Layer 11 of a small transformer language model trained on English Wikipedia (16 layers, counted from 0, width 128). Numbers have three digits each and are written without spaces.
A neuron's activation on a vector x is SiLU(gate . x) times (in . x), where the dot is the dot product.
The model reads these tokens: " pass" " by" " a" " w" "ide" " " "mar" "gin" "." " The" " " "ball" "ot" " me" "as" "ure" " de" "ri" "ved" " most" " of" " its" " support" " from" " the" " California" " Democratic" " Party" "," " " "fe" "min"

The vector x that enters this layer's MLP at each token. A number n stands for (n - 500) times 0.013.
0 " pass": 480497521572586354379446509483515350324361432547552630501534582508532490615499463585523832441452500403511538504536383429592550386465516482595517508525493440573502287487462495485452529391558580397548573505498535584631535570477464541566560461394458469441464538492434437570477588445476490515428518587518359464491514532513632419599376330557555443482391473534600519633436630425511563569495
1 " by": 454369557529500434401455506603463522466448471499437446391485451702664830486425588448554814396456515503496476521557489452531441570506377376569511495582402559606607510419441529466463532551573513478406479571428539516585453558491413540514417554448373303546525419522453430512490664457546431476477458576411508508529554560426486558514429479450521541517619525501625432528489443418479487533497
2 " a": 472394574466504491471421484540560496511483414489500559504510548757675674495508505638527637451495540443317577566447468430508422510460521455480520505501523563434624557622533466588418597577584583455356628578480498525517558509417495443393429531533438365504460394419594540617605397399546656444410531466404360520554516563295550478552451430528522502384471556508481418481303521491495576450417
3 " w": 462473504605506587330404429514503469362451532414480597372465616577452389614530468560522626511594510592412617531587476462416566397464466365450429487559549296648495460510477587416306552402518497587528388616381432548522390507658573451549515484473551425552421498521509463579650519575479518528570367490464364475523577413493611560543363425577525507457480611522578581626580550437457457554463
4 "ide": 470456562627401547400528407436436499349504534522396581489536633470488455588448421530490693462541508695559555418458483493515655572473400485477472488582589514542546469521350337434587466633466591640507625569540501533454553539425420477496574436332333527473488517360497535594478577597481579447446381472510432263494481459559412572531400565508586555485524400497420435533425478517526618559618
5 " ": 501515533689517508429444420534475428484418496499542687493475467652470519554431481509553639428481538559497489528503437476503521447424426491512483348571465537554421465891389526466500560490482532557398566364485467580490464614543490518487454493577602419458481486548463534578500525541491863546474435454467415446455471490548487523453494310535522499507535424472583485513440383367452495522460
6 "mar": 612507548424542570374445422432521454561492558546520586393476472505708432492510452576654695486544447483419565537512494633554594410552402639529386466587412626448437400509451505434483455505490442514452414556523474363460521582513450546456502384450584583557391555465547626522427496426533428570481413642410408525502445498456457527587453492577662403419354602412400389523524506337652579633551
7 "gin": 450550510429484594519380409421629545491444414553448391514574448565434664603470456401561561441527543391449554650607557549535531382417419558511443553508473456463590394508356511435527468577395650508627506437426529615362428612514492428344535462513412589333514538393418578461604554600373468512543573502523435481549507514495458650574451551463535593519374499579459449694499444360467620519600
8 ".": 573406480577582474509445556522509577524437489655555411398488525452758519492436530403608632471483468476581580454482493370640457460473625465573498621490532589637339465635502556408486531394372473434559473571549513544452499535425423456538448583454480446625557394569500254548574571422546406664469473424489455464419508454279526439517481524555552591537601465508453475497484413421378577467495
9 " The": 461435566522514539433531555510517430473499533511452499366592496682841861480473560523541729471468524393474554445424393435510557518464535385589544557539478373321486465386532429538485495551473469522437487584605514598540546522473405442419579472574473444534454400445540484504408471467516621549482437514479431468499471563496531501503500444493484461452363481573491613339533505512476539473477
10 " ": 499494525673510518435454466528515422483469473508528667541475482646454443540465484500527566464457545570493519545484413473507536478382429526524490369602499459561409489866458521497486539475483516542448517303513458612518486546572521491472471443567618414499508488528524519526479498538494973494465429430510436456397447481553494514457516340527463513499528431475479513510475439391496458515429
11 "ball": 531511479486395579691442489500526433490505533537470413456476662557556468511479409490582675472505384650336596414539295478568546488401351500422479504632514552417456288428400580538603484511496576552567570497409379433534364487454566558462600354592529553352501679445514488487468514504442625547639443474541371582536665516503457508575458487443492484522477538535526507478437494507462530624430
12 "ot": 473520378516418494511551567426498476666462405500453414660574531562560544550583325412609653447505357501539462524490439476446514500304561483542515481563433575469531514436513563442454465508461511441509522521451467500471620506548464454332489580545489516424507432417495526587396517633435512497478365487635300527465715544554498464459336523577494384712363543614399560635503588604545525514471
13 " me": 596480466544522480452514425497302324401403512522446549328535582532474389556524486678672690479384538499555584463585506585455516333481438423510433475572434491478515478426498655475443513610482579580452539587547535495441507510429507466587539387472441592509481462511590620580463388404459576481595403448547412517532516457286474585571636428553459519455490477488461685601447464535544646411448
14 "as": 427445525289421513583427400482530459570555343531476581458648516598540468506385484409443561523618577492543587577475520564448508502342603585416408456447544535485467398524417553524393370534366622515473518571380463598628558537585489657580425516576559620395561566536470509509336545286521464532557589540489380473507451368569509532418613475472410500553565494585464646497356445550515525437544
15 "ure": 470465523421445517407413437568458340589472523491414600534561490356573426612461468441443861420480404517594573526519470483506483361532512490370413375534466589515517459481446415598517473614463539452537479394549649586545610447487477457647536495460562541378563615358546585587434503490432572527516525410556521467573632424453453442620518477538358509585545365527492557520407467595514566400535
16 " de": 464346375507545519482570543447535375469515481444494638568468558647483489464487580629543738511551626547489510543504534342546567446390446366444465476668432529563505358535471571430508609549363578578375566487370602419441437381306443637513441381430626480533399497418516478629468495423448564442570444660525413524575489512378551543514643462530542479550475526548521502511548505435479461529452
17 "ri": 516502572471463554426374621573374359592407424537446471519534653517407537432376354517547436500540463437570627494434457484477523429531473494497369356508537666420467546391500592639416579427544681604549460632501541669522597437495474532568529450358407636513484627498525396373476429378494549559487459388502383496479433648492441616629466498491522495492434486555563441557519471525619532432609
18 "ved": 479437516586437435525361542460536454536602472497657593481621623374440626515553351374563570526477328599515619525491432373429452384423451391524472521509357567521578474456560495539626519575529549504515567600496642491476471464508425418485469520481570599447269499491525526558434620424329509542616501493532506375537574520564491521472367464524393611431612394555425565592540377604420491455600
19 " most": 524601635442515624494446602601599408385476433601405509454594663544455575666443484384488678590542538509358553452501485480638542525506509441610427532488428464522510600582510499386541430493552614611505549623566478518422466517474467435446463394521454391507388443418576525602418596416402456379542497458515339628507490429471522544561399532594515412307473461519486344472397634433516407511576
20 " of": 497498522450487596563402532378523441490473492599452458450585421694488773451438495411480751479469516563542443545669482472517614392507391386518385464406396574538577548477610469535449557487532494453392513594508402477450441488512435564445414509460502285602499468458400581561471537404396611478588576533564584555392517467565387489587397430627483561552487454409574561516455503423569537610449
21 " its": 490510608413579535434421503430459452501549568481417566446586519667620972470548536475559731527427522444362603464535425504492510475449517455504500490534426516416562630524585528498403448525532498514390516523493441449470606445453494535417582534543360356515550451452458478575555532512382593435496459485495359514494423537498508540444461497480531444596353496531446554511417426454518569545440
22 " support": 525455538539534571496491485502572414365561496641456622500501587558497414647599538465507835479434478461500622554674421408497421454399522460454506502520440468435528383382400417580469434420595542435404519548470588597606393490425499542447581477336396657454366522488434483578540536455438590579600522494537426538466363453396514476546500382517473385560484472570601570634383537495514544490511
23 " from": 508409488495530441455379505458487435431472409487412501430506422748577795527466543549538762447415584456567504566667531400574541416475456452527519459595394584537640518318597474484465455536554509403386556539439589389537436524485472534454446580392401309540586507421406447537474632440567497498569458587467557560457474514450485601526453439458440577509609483434494511555533486416532500539525
24 " the": 497510497488544463441465483497503375423474563499404583379535491742854886476490568564500710459474423441372555462504529467526553504444505437515601457496476417277573505454504450493418540512513475478409489582536490561546550526535383531518609508555432414550482432460496453546595433451513590479519523489478470498533493537511502511468507449408464492425420451563530544437522414418491555531484
25 " California": 441511540465530454587396593493478379346544551496415513525496624536595577500519363496504807513425429532418583492441555575568538551440496459464535482559492577455513430510395538670490511470527492376590551455500398445530530480481369571405538578490410589458472506606582474602531579435574701488579500536482426430280346358302495548512444523438520538431474463542580559523450519383515436640531
26 " Democratic": 521447566567493356447522500544356475322570653560489575501564617481619613590666531432533741477428410431356568492493537456530432556383519543502411454584498499542480507400462493542529454518603495518484532406477518469458459283531429347454646562469435635395441609534506566558559596384513541530456510560417376521332474390468457559587475472486483518477483534534472621633436507444444434646516
27 " Party": 651531540509487409468430443529549380525526565480359487511584536258558517653537571346509772481437430461438593524460622501470458404527445537481456511584460555396524468412342579483609491485574518446503575458496445511406472388536537440477561538404490642424560637420500552586492513472457588505544444518512531644465513491314329542502424447452547419548479484617513651594537525410406528627475
28 ",": 565462441615525437495385526513555522569487482559437614469507448422786428567531483416555745477469530504467520464525509517515498559510415515558562401556455790473571541449532566408589519476422510456452543606489458456514511456465639491474460543511516290511551538432372479463572539357423247484513442565547561520438466517485378548490374451514459438490525462593475590526585382365583535434538
29 " ": 623464521681502526410474508516515427512516452555465665558445434590472397514473487500463562471492529580465432524474481540477492531414383469493436363646499571501401454828458617476505478505536529559456471334536465592526479518556575512470486512557581428509508498527496493419485508533466908495490422362530428529403466531567501559451457300547459515511589473515509508533496397392509408469439
30 "fe": 520506522540419635476424446443478435395567375563342480542504551545448385508579515422578622648337413565409598519528539543510479459525481381464517585477567607494353428547463607300620448605550611515493548471480420528537467506485628386629545467438511446560442380525493621483455534408480560498479500386409505567626511398474377545602419525389628478434465573567448495446421533418643630680550
31 "min": 512470499376418520508432504567437515557517322601457544390510438587479505574482572391448558494567520504350616468534603622471556512422556558456389474399504440433469454418458437519649407618292416470524502605458467464672487503477404588473653556505618618491580575370473531475317480433473564490507731474384381534520439477606503507567649534492494504533663535513371553565552551467448437490451

Each question shows the input weights of one neuron of the MLP. A number n stands for (n - 500) times 0.00092.

n128 gate: 467329451628528449553573467594584590577596466371471388562594465507400595471411443522493582363606596551631425515459395477663708457503600293413494579463431576537485487404643459623729509687708431664372431585539634473453686612649355475623578529586427404511548406313468516673432434398497505713429415627236435516626455427470660337278455558478366487371347584378402521679392529531389662368493
n128 in: 475454617491497439664393643462771563532548380615454643358580539585490471433419689530519587416550406622460401554455539552611622390561500497327508544368621500386528639363480561506449480479469621598581497511561339275551464593653511476463613414598444492680431366560521321647667525593356403299491363647422569445544457488610506515483519387384494608523534366426646580480391560404712337343487
Its two highest activations, in order, are on tokens 23 " from", 1 " by"

n303 gate: 372532692571531420692468478387605487463536531525494510521438329485583567511430441511446500576460346186457479348483365479520562471759394593535580644444531542488596280634388535450698716466599451627578421414514683463431318448349622545474398440357568428425503507681752618585645255535340444711513476514649700454438571369541635479361478597558623757520446547325513616193518535376555272403518
n303 in: 484559366392370528557727497742345564628468571459439520497551466468500582594212475540697514549474503474500524553488549795411372352441516519590497520445596348614554602684482554621555452552450405403423561553630585559427439392554590494500391487403827508517426387433553443456333681638500423477503564368383563594554544613373459403754525426545270488462444533590540450485493632450332628521529
It fires most on token 4 "ide"

n265 gate: 594388451280528370439682412603404485564357508543557350807456487575511474513356634465311446468424573334352530566409475529641506579541558445535642688322478427611357602292671526558569488534519506569525494467401412485419588538467515547461555432412402383599601365503236458524524426676376440571350525494547648571556510761472681339532657552509303554524563491353580409454591642576547608521470
n265 in: 409568474579476489597480405426606505537599670469507477412431562398482465582548288570617609497438611632590547398492476541362519520547514616603488423495555521469592381558316589572401568404467518585353651508639606428550396373481403436573377541657583574457532510574562541616434456433553536446631463385605567495381377393423354629600498448357518505373533422461503626289380406510449363432511
It fires most on token 7 "gin"

n156 gate: 562524434354457449658667584418476449598280521679705285351387446543394574479557473670514539443648435643632356445476591259461530376484588598493689543446755535509509463271481591542480425305407636550376283313596497361437520331549455480360521538484392334539540532481446590429551680423632547672402614407318309541467637500556780559384518344467526503471562454630475629402364412536564637536432
n156 in: 309424409415598600415454365507421468636509409620582509411485572521518535668542541459506483562282582433399395420382181433431534546503505230431665611603418644516529450441651333575671575475529477629472506530472515566389577728481530568485528326607532511684556376462547260479580430525610612460412503668739500471528386506485341357543563563488449491491633517326494390449622569572343723599543
On which token does it fire most, and how strongly? 8 ".", at about 1.3

n240 gate: 465500566521482391608254609568453439699424439593581544357369618436458452667369577634455435364487444430465522485716531535458595503671732369337517472625506554443671506460571557521494404438617532408630472317228438328558543571773506619576598421583487444483658456512400395527407475389439468635464460424212374535463481481539377456566569613506441348520414402591367473554493376563490468467673
n240 in: 450564394497482247353600387404589609485463573544456339503446667513521507386618468445466460536535451360298453552618566460333524544561371584622511436492654546684405600557362645549436567305340517461473554526344552341572401364415419649674389599451578430473421675457430655611620415512544444510468458630443495586557337675409355580537615439399602536517453420561361387532664321421538380556643
On which token does it fire most, and how strongly? 28 ",", at about 0.95

n43 gate: 459597557509616581416500394441472515719447448301408523326546677521573427396410623553471570423484491640485559568509488550374442435588629570519540494597573510683620475590606511444753605417519459583445430509625447497442445317430403378576381616613574433456441439392568351654358489408482418714590613257380527610427735328478355468529462554451322556518516548443526441587365633844370416452526
n43 in: 491429559529653488367556470494441434616619505300344639578201526426478502464640508580500559588409459453517480419564538440458601506616528443358398444534431405528481600655614371503599511399426648439458445500290522413338636559328517607758455592455524563552497450376556428432619355541357524711599503461427484482454571328528446581674573480555450456574536630358399511475702465542429643486638
On which token does it fire most, and how strongly? 15 "ure", at about 4.1

n221 gate: 525484473533686659449500423614422669656342605519581197662470578445526543644469500565446502426448444366497581418352454361587567426526575675653639531450485599615597621444485683536441407445415486402536677323591382402524503466340568390494462355503602601409389506330469525384384438503379459582545402525407514364345528503633573585618530649500619385450425281477578680710480584422572590563477
n221 in: 448662535590348446679402463584452450555724526346548520506634491496560481599513461476518629687401631472599482305450438673552321367500417341569345590649645486340429577429573473534536672577573444471428471424299472528497559411623483494467509578557660612503470480665408485539487446553430498462350550294500500642649473653443521376423584546500517470674459441359456330425720366483500497420619
Its two highest activations, in order, are on tokens 27 " Party", 12 "ot"

n120 gate: 460421557306580340635599344547556553587587612488470386540519377498495570409568562545491433472433416421606478370439564585392597506656597526469464561520451609392515405505577513599550522525466701335448594601601540505437605422367299574469389446316385493592514418500466706571688465469484469642422619483436554472593477519544489651446577632264489436492655252574474492505429522543512497540497
n120 in: 496342561490538461524522482507511365483635559648321487539558420526459514507450500504658419601536539477523497444372614635359545431561415357430411334565384628420237378652434465681528712666443565452407689788612420637366593528255331593543369514347327653522514549484577829619678513531537508393422479624403629433586362434229408830468657483428580455543603380599428503338585486392390511463416
Its two highest activations, in order, are on tokens 2 " a", 12 "ot"

n80 gate: 604560729516529398618413412251410491506404556718725550382322536539439449550430450397452651631236645605509417388454562409309562672412506744593563509406564492529458625553384212522415576370353611510606519431507431513455438487446687322451470493535452310429566547385632341405468580346661396469471568490490561356629457670563409446506526566558456290636569592425531522385549306573583367475493
n80 in: 650478527494434442400517409615414503503448622494505442606482543586528446636585527411393517442462531723364540390370315460603482376520654437608344573546664592497422540414653638351546488503528574470549515610528532442509602463821512488486488345477601403399546500399286556308380536582643563510500488453333414503446515676621435652342400482602690482434638619369452631426497515559433317488241
Its two highest activations, in order, are on tokens 28 ",", 7 "gin"

n211 gate: 402391515439375422584441407588609392719550453558489380316503674369584623616348623332280507432410593334594508565408515535485479435486554471591545514387655456481375531413576394530587638380421323491475433423584553636378595751417479646523381406550606417597552629503460608408629615368449489362437433472275464639390550537456472481555495685506479562500487360528748456395539447500604600434259
n211 in: 467704623558552592420422381569704397506458303525471410491590589480513490524322455557732484485432571447689521345429468636477400441549521305695484402450500410362593497421593505480515684424397414453275503528587372245523292479727573427634407389554509513558417444581586546412415452532535450645534588419556421560523536532446467382544518477520534550721510626516597607566418420374578506577575
Its two highest activations, in order, are on tokens 20 " of", 9 " The"

n22 gate: 554567538484348407752605480535517453510665462483527413503390467478425540206691643314469367579521467602644588503628677436583487490573663646533452488450471510512479593604616503348313503719497294289576484415350579333500295556575538442481299480468558661582379503559517588416704411539352524517656647644401529450594513507646530507451392478374743595283474479584638689484657500392472452468452
n22 in: 669333384297663506459574376554552506558455455397443577494317627487500476597336540500500376500378361477446615489524542393456447315644552481357431651481673572434588669456414397462512599628405528447497553549497661563278607398565486518686515555698534565610449483404376562649609571518438559436517574537215654463470409560460638384447535552358606530429422369591441448622465515581550544674358
On which token does it fire most, and how strongly? 29 " ", at about 0.53

n195 gate: 500386425519405451528515600388601476494543437644538472351497708572462411683738466546680608484534510552368318607471616671400510490536607610660742456373481366429553594500497530373677459420559361596379366291555429528341420452326485389512464618435373600621539408534575626439452284686563500380459650368394551493732507558487266411488574655478373623488410506479548401425541267625341500481534
n195 in: 270484330608588683694615557649522256479416492305556579352479540596377555503538527457382490414359534610553500360675580541533360420593412503565587520514443449492571559642409676524371592436682618540426555658627559373536530466481617445497347369559497434450669535596738250446464642411488536464473405528454522428467534341397513387371489482485358408465473480393422571661539626607458346595539
Its two highest activations, in order, are on tokens 13 " me", 6 "mar"

n100 gate: 421406509412434545438471318551594409456418560387584311480491645422443557402411446691444587497313568599451475677570535477450462517459330622523556644655447329664547487618482459401532413462493401519414373564672414568396459311527649693617774676666570503471628448524568523468414396573381469541391659614302594382528633436462546300560540633506525712388665500479518387438629683519352407673554
n100 in: 482435344457517462457366400466509511554221456451555464557471732381748578550487542479488461342384538555475523564290430506565436497379538476473548484487509488513589594435539495643553494483563552471539653455728324556754639547570481491473509345511697392484553475337341371555556503442595547615540587458593575396598559552470542491408401424572421541478520458473639360520593479418374740472266
It fires most on token 1 " by"

n313 gate: 539532537337630477491485530395562558269639583493636521595481323562391482673568412536294605593470458524570561518487420428450713661568506645461453453460497474421379171495790426623462646669444380525546424494377488368567500468470610354509572258405480409511532461458365503567562677583528382340456424716340480363509607749536644510560415580418509596651528427576575574550347564354419523395598
n313 in: 547425392528449301589565722202491484531616459432438573488435445366362509451423462445512507448619428470609448293471551553439525611434607547541385392480646505533555618534554603472466519489480412585771455557353645456599599431533633446524343413434583586400400451524468485586561622500475452503517585439489477357494573514318535409609409351446393577554440495581479530719685497561353595442569
It fires most on token 0 " pass"

n1 gate: 441406447390557529441600460551555639531624557454662503451620526500576544292489415655487293420487468533805556436564417539531658460482586447539559476457610467492535439412655603352654351567422575430297509543484341589576427587251497636407516337463636387405401385660519533457599262417472476626609579330327596552591448618538343418515511475462617253624531561509530411429282574469261613565524
n1 in: 366690531619428391364719272513503575559545489467468346422444362365384492464543610596411627612380445473391370533402490497444535470371458464577637439591553652334535446492621574610376596462523503446554607546365524601664617545497361509452691500610388464677414560464455467496548437700278535463571427666510664477384325687432581578512571371447589612699458237491464369565354557491627527571416
On which token does it fire most, and how strongly? 19 " most", at about 0.56

n157 gate: 422398376396536604405659456414528546435537641607574474350581445498436429376571460604513514707468261483523616324345485469600569494413474534500545453560467481409478356409593402491573712624407426422579428506792404439398319765736564446620429454611434474432433471457570706574350536588625397474429409426473532426521478533541456447639462585488640403431627522458545267432594415597369563468650
n157 in: 515600619566411430367543614430603538670415448437529536491294436541458582456399567691494573471503605475342497439494607681382535509564581518662631449633463502446465523378497581455599336607512740670425575536544561372511563372385591388508675586533548422318445577481365605461428442514412541355412543634558374292572414578498461562573345486445464488687503418316424486429593523373423564385567
On which token does it fire most, and how strongly? 4 "ide", at about 2

n225 gate: 438731559641573561552506604475401557663779407479503324441550541448491535531440673629538377550633459566535515602587436555487593419478620448578531620464513588491695463209698519455513747543565412447317291455778574619553460598493557497607514315494441295491557296535365390370443576403464416596340503486336503613682490547649610346550476542586426268462605378451440468428343480627511357581567
n225 in: 484528470637518604594417419625424474600565411594379479749623434657674495557542508513526451721474528503444503379469509513509380464586389616554691466567558632445517337497453448503534443559249401503389358592648413566599441453377491648441525548545107374444572438491544289535500486553408438477309444357553423487653494453480726395445439596629422475618614429529325598427543644509697636539572
It fires most on token 9 " The"

n113 gate: 570569619530296250480512623303442593460632443690512410580554449535560525555257545548342561568500763283617391455412605639385628571569559279418500441512520595572622394401471453311452405426711414618430570322661334428597359361342616430522490690477620427497602323593370587556769577591347515663447547434544473517363552382362646417421660618530318565551592599466576484520518378671411362487364
n113 in: 527415268681436458865586473486526561371463494446535672371513529457505487605453388715574518549517731491441480343374490450879471459414480427513491372465586515534503588544500545369422497516533448510558436583487584484490702315580469589457556523432547673483652619466500463389441400481494529362469689375448715388576382465521480457313592469245376649622537591450594469600603477497646423372248
It fires most on token 19 " most"

n172 gate: 615589594518461436606481450312405660553331662607516238463402390471508471537635530589400462567430421623382495370560437549471416424338476684448442456280476551465614503625494556488564430407596330623581479532549390419554524348585520569600278497459647432557403411363509708426506544587509416329291605339512471593631423437517689435458556567655578530323487453458616610662494624567564560456455
n172 in: 427513479610521544412716529457701673437435494632455538331558375507521382396479541550539488407393466471476343494565320557425432425560503503660386443556540530547675372633544391255453449512605319482528629547487563524488438366394450592588642611470423430394376400250491510410430483420375468490431685506534404633570727370638452541486434461561551475444541610423329625714401575798569474377549
On which token does it fire most, and how strongly? 25 " California", at about 0.89

n270 gate: 588340311694582627542457656591376565601289731507572459448472355471363456548588564685574444457308554568538413606389385364653817579437722381671431708358578489627792514580507603410622514378489399518458397558424345455443557453444490493544313588455563484510489394520294681504554200607292534397490557573547624456415460597551261408369484694447583522388415621378672218552557446462553436510462
n270 in: 398484413279694649600382610297500552525646560597238531523513429593467461372453369591500377236530474433675620622606593415478621375497458570458538606555481574537565497646580348379458444583523503468417401589396512577570570474393479640340369674685517431434657506552581470496411544449610507390419612635590497500389451497359516451225489351490577487579534424462599438484445429441717657808531
It fires most on token 20 " of"

n89 gate: 723326631367533623458494606486386622484572485507539387486471749588480540574478345590534510573583560341601546484576421574542549548351371619570706606441419450576585457375516503519470433310554441448462614591483449285425385672681550412416560386468291480379487563416284643365436575319529607314497441524361599369689480339657638456583538484448443245531388734427571371494482566497208479510646
n89 in: 342624478415376442516500540547578494550430681477427479417449626620475390493590646480457588303291510627426410298436510451556344604512649547565627432457288482474589471494629539444432572292434449312647376561409358265503570474517399510679674464491577464607436582537844460625479599433421479394397519526555574490608474436687536533503520267456729584555562503323467663522524665472429450494666
It fires most on token 0 " pass"

n186 gate: 609664630479527472438489503426426517304690516465591477584365347457593577577554397491554455595627534448579505381701552500556476430551659513469612469579443461347475466445575458697485509358500434684342545552663523620563557555604526419313379444398465500339704564480230503605363483491404509643559458727372403565473534555602463491446470685623430356598370431570529369503698503323468357585410
n186 in: 557550583302381314514594430577539486386752359540656606557361568526483512586454419450673459656641450528506357299705705509582364380505439600447624449474454446394495332415453462554306469509581497706463674503390390660509558559585561555450598521385515553534515464589586434506541577436583476450583430575459451443566497404479284557546469576564534385558474532559530657523472597304423558460685
It fires most on token 22 " support"

n311 gate: 386577495420441481519565359514525549569536599610549516319433747379535493483479386459497506601301382510360559415652554550500489548470481469605522487437476485464412730507459450450481672465539564600512565388280505432430540377432536317423583433401534528488424374606451525669567641549487540457529605544429510586589442562528519672508493463441375475364524295595607602415405312395557653547457
n311 in: 539619435514555435489511436457467494503500544494442492377621583463453619300510432515670418488613577472461444386433629500568468715308469485545325452363463449596468574533587492571523480401650475555639451640372531331451468403643489431494545527517181495508456317506488500549321511591509664344571526617503466506529452491460539425582630395514508697409224649503445475406668515659398579645614
Its three highest activations, in order, are on tokens 26 " Democratic", 21 " its", 19 " most"

n249 gate: 535548433442423443463609607589303438384562469266588327359512323470521668525573492513597353654536778476515476518403459487485606274731535345503506552517482562417462311575542535515469658403487714466365608512532533503466615356571437463580331532536468635570478533479232516455430421531396647653552565593422408558648605472557554580372503539549548246414462466483746413588437594630480474427470
n249 in: 557438577467512447539615586403404451482535279344420398440551611434445565431479473481465478623497519618439431585332540478497445619610567449367579492346467532587398426608264659382650381518434540360538451330556623574530561475446480545641328541391316579602647509686549491497520544308323590529643576419589478347464313405515447616665688598591406565459588455565342327533523648622393570583642
On which token does it fire most, and how strongly? 17 "ri", at about 1.4

n84 gate: 486358240539616288611534562352697494585494491465473548576582261386347492439448539554569299554580352314580497411453390452387483433562509469534567402317497463580552443618408488332647666636230491420425517484388439436454417631840551398494408626532389598671523522554385448630622627553533431422477527411641624500477469380399366459419625677530404319649523555607631513718404668536606580620602
n84 in: 347763367475542474494476429435615309573435746358465596540401402459376603480623488661651424620463415445457494481604633444336510622386452557507446560593618510595638559520646722556594491581679488516480468423438525594429616353635497465552530686341551469506373599429595346579458538591510569434415423566682589327276483348477560344424099437452525536448534444607552313532631621491524473418531
On which token does it fire most, and how strongly? 12 "ot", at about 1.6

n81 gate: 555512485577441530561610385440400537433460548519554377522166512411648568469450564518500416665371485613595430389527479485308545415558469537476649368430488421391262388580557497468623491518187489554629512600497627523497530473572531295418280512509572347411605651713527460640478552434488518599573399475533410546358558497507558641419553445654517476381521535648649474462583644445475534349604
n81 in: 561790425688448503434554583410440578612508497561468455521474399430590550653460518557463532388636423436492472410521503681534444420435495375539519546664401514667639533503362309486346552371545511553529643413596407217710424450417382407433497446375653393545500408436518457382595631471552476566451515428459340560552443426540651539492448511380554467721338513492381579563632316449534475671565
It fires most on token 8 "."

n110 gate: 473534285506569427523473188416383553667584582459587579446562570426438433349696432607551438487351610531563471494447444439413529424707486671748348673494688426439592417273607414325377673553669410474358605566446560535343651626682380474559716463567709620565467190506433497529514380358484519567516579541335564659360473497524324544389664459510519464516477485400506551635479517503469490586371
n110 in: 668461370550515575607606534541262418460458566423551568649512527540487464415463381590648468429472431539616448370420464640586547469319518454623347530396497507550464470475545481471357512621400327320476738543494397460432600709774441344559567403491642436561476356396470378609532403512369500345569521564423540546471536367413549573489674529526614464618459573361672727535472494419631475394359
It fires most on token 13 " me"

n152 gate: 201453539661511503438508599549500593587311551443490615387500320530566662626526621485422299572696561356671422467416506512335574449457450718567601463606474399566521515619577572263590587351518592486513494486635470458494466480485398386546644403547380473575517451500451449273469592474460464414514483379454523518389629578438379420562541547611447561495628447569457453365601561609424512447582
n152 in: 633495469297626465590575566492551385363427500456406374549531374395538420473378408417475517439397521643497553422479500508544416667510488475591554554431542481423551532454465500605450436458481418518571497556511551505700584572395422537607443519449593459517444470415457402588384373439411689537694640679521538655657735399449573595517495490560390404563310604417438530479460561572503456536433
On which token does it fire most, and how strongly? 9 " The", at about 0.46

n219 gate: 404621438572442538597422455589355459400414401470444494548635491402480659441474542515579580576515541508503411536482380533375619491349548533408497387361560551596435376440386616553594526581485585598293468416500500567402590298624578434434643449486491540558550262663491473494628444631443440643409424413421674384589628357586464488334627579514486310489554604457437536687491521542229415579639
n219 in: 453509517559446544539426395518444478458465279479354670512494564457581640468407403672718599379530401473574465648526650565388506400569553506334537312280489585385574454490376612589460486709488457374495531481418525475503446503491456560340474521561473585678405333587381432446642461460407551414458423456549495700381691388511420500460446475688497408552520712563543481604580549511470500483378
It fires most on token 12 "ot"

n274 gate: 427478437473445372401540455542469597521526511420343415544564441408558588516707261687343558615474472488364436482407519554395570364375427672459503443572464312637497522532412380470800569515348422521536457438478607476457577351481662396401560500304362580514596471518500471387665649685549418523467518241574716522439616522495547430583544658399375596404408441392483396686655559557513455590585
n274 in: 551417475354494282455524412411621497452437474582458589443402356400559405506722580532545609462552597456581482511584535372449540631543528593577500460375635407552392459653522435421398693584434440595628341709444464522350630374270536373610444586503303490495576395575591515581534513517520560450494436595625448390512717491472437494636358356468405480712599527583579458435246485472478400466454
On which token does it fire most, and how strongly? 4 "ide", at about 1.4

n192 gate: 497478545512585596542348452523686578515564448525500363547376565543438570447558546509475409580490364460655596532705362378316330539390540472460610711357533463424650296450664500444509360363497716676475397468649297479652360365497445539356556469521608571511515564526302399452500564573656638418411366628429410434600506573593619459511407577370544592494535444525537523583337485640613372370358
n192 in: 462477539352551557547550518656552726566632551364569546529559658508527488601370480454727649443500440629500376511557361596572382423558587406471471537564360700633463471490389568547434550610497617280625525340414489525492381440444581567591639570484594547439255446532494529295543433489514479536442347392583424642536610438543439491336609519542426452508530399659598565506591446376509500431488
Its three highest activations, in order, are on tokens 11 "ball", 22 " support", 18 "ved"

n46 gate: 363504486366722567548561525474671520804371400515468587432427422537557523475669556624442421472559620649597485356591241622361559291584635594475500616531431517460494500527584633392381446469267477441334517470436487375632336331580416361619178511537435394812577400510504673411564459500617608567729584382468522471777532371545561525438416514289574482464784459577523534449545486537733365374367
n46 in: 575524419386497460552491610339554465255428598631335652343562654559480470355392665802524435367486386513443425576454467520574760528500445377567646521542402513482454407577415571423517455484307540599432329547443408446516549773610449428581524601255331460688417509626637541548759644364686373539535507619503382378457456520479598537250591567536561666334555394439453443378556357471668510564587
It fires most on token 23 " from"

n175 gate: 480603485487541307571690338534678687540213327467601515435437394476432552516514443523507301452443384647543389445525681353447667533512425424771553518629513548559603551426464597485516503468653452506323358482503430424509405673454476494431623302405384475603513473675545582588445419475462617439522446461452497526783464360601448591625392712620580452440514494398643534646670315472537454525429
n175 in: 619430509712271557637431578487443488491527366614403476506426484561433574439619559494617453538493497408557604602472566612637469549428683568475457457613639535245682500460485628379531509615615600556483401374459467316587649424432539320441414532485568541700629372250551574270581437581639588741418456253381528535385519397410416340336539479488581560390514414500424608412624528561417480494374
It fires most on token 0 " pass"

n7 gate: 344478533643320516648517542542591488602553492577472618668378419256587563598510514531587481441481547532515403736519500342557681341489589311481597452519372624536594301423600411422382638571592523371464525341440512411466531649397453408596468491726545521567376441679382647400566494552391489563395482481327338497552664404505627478532514449506586357652397520588509260593533460545405458458334
n7 in: 545473554511448571426647370475482536506453526473682608551425415600557467550497536577576457409488641481531404433500418407407347537557492388666722570492506481526468277533405311551506585387458497433453503369518458441370500567530486543462479315489382457576518666442685569662578370485408554422548445509515528440417660451377820372579518469301393602588416476471541609404835465607374573619543
On which token does it fire most, and how strongly? 16 " de", at about 2.1

n16 gate: 561373580284150566337473527503700438506288453760717509473513642397642481520427424706558438434503543512481397381297431544328581293518592520560615579468655589448567331571475454395556593431530420484459438478563402380497611404558713432577480386358469506609296525649629727533539467529465478595538356369480552349695607618612534426482520427610478503373503569614565585388367622532379476420646
n16 in: 478765452586478497564506610549715588564506689163429589513506459449526442582423422478535483672624321497420560381435509433491636480374386593532471451570583433384609459604313471374603385550405459491506469548371632455559642613510518328427421567491500645405354748518566535538660421603540498417482388430441500264429611553485615471506353578454635584488272582549503494648613469355280594615487
Its two highest activations, in order, are on tokens 6 "mar", 3 " w"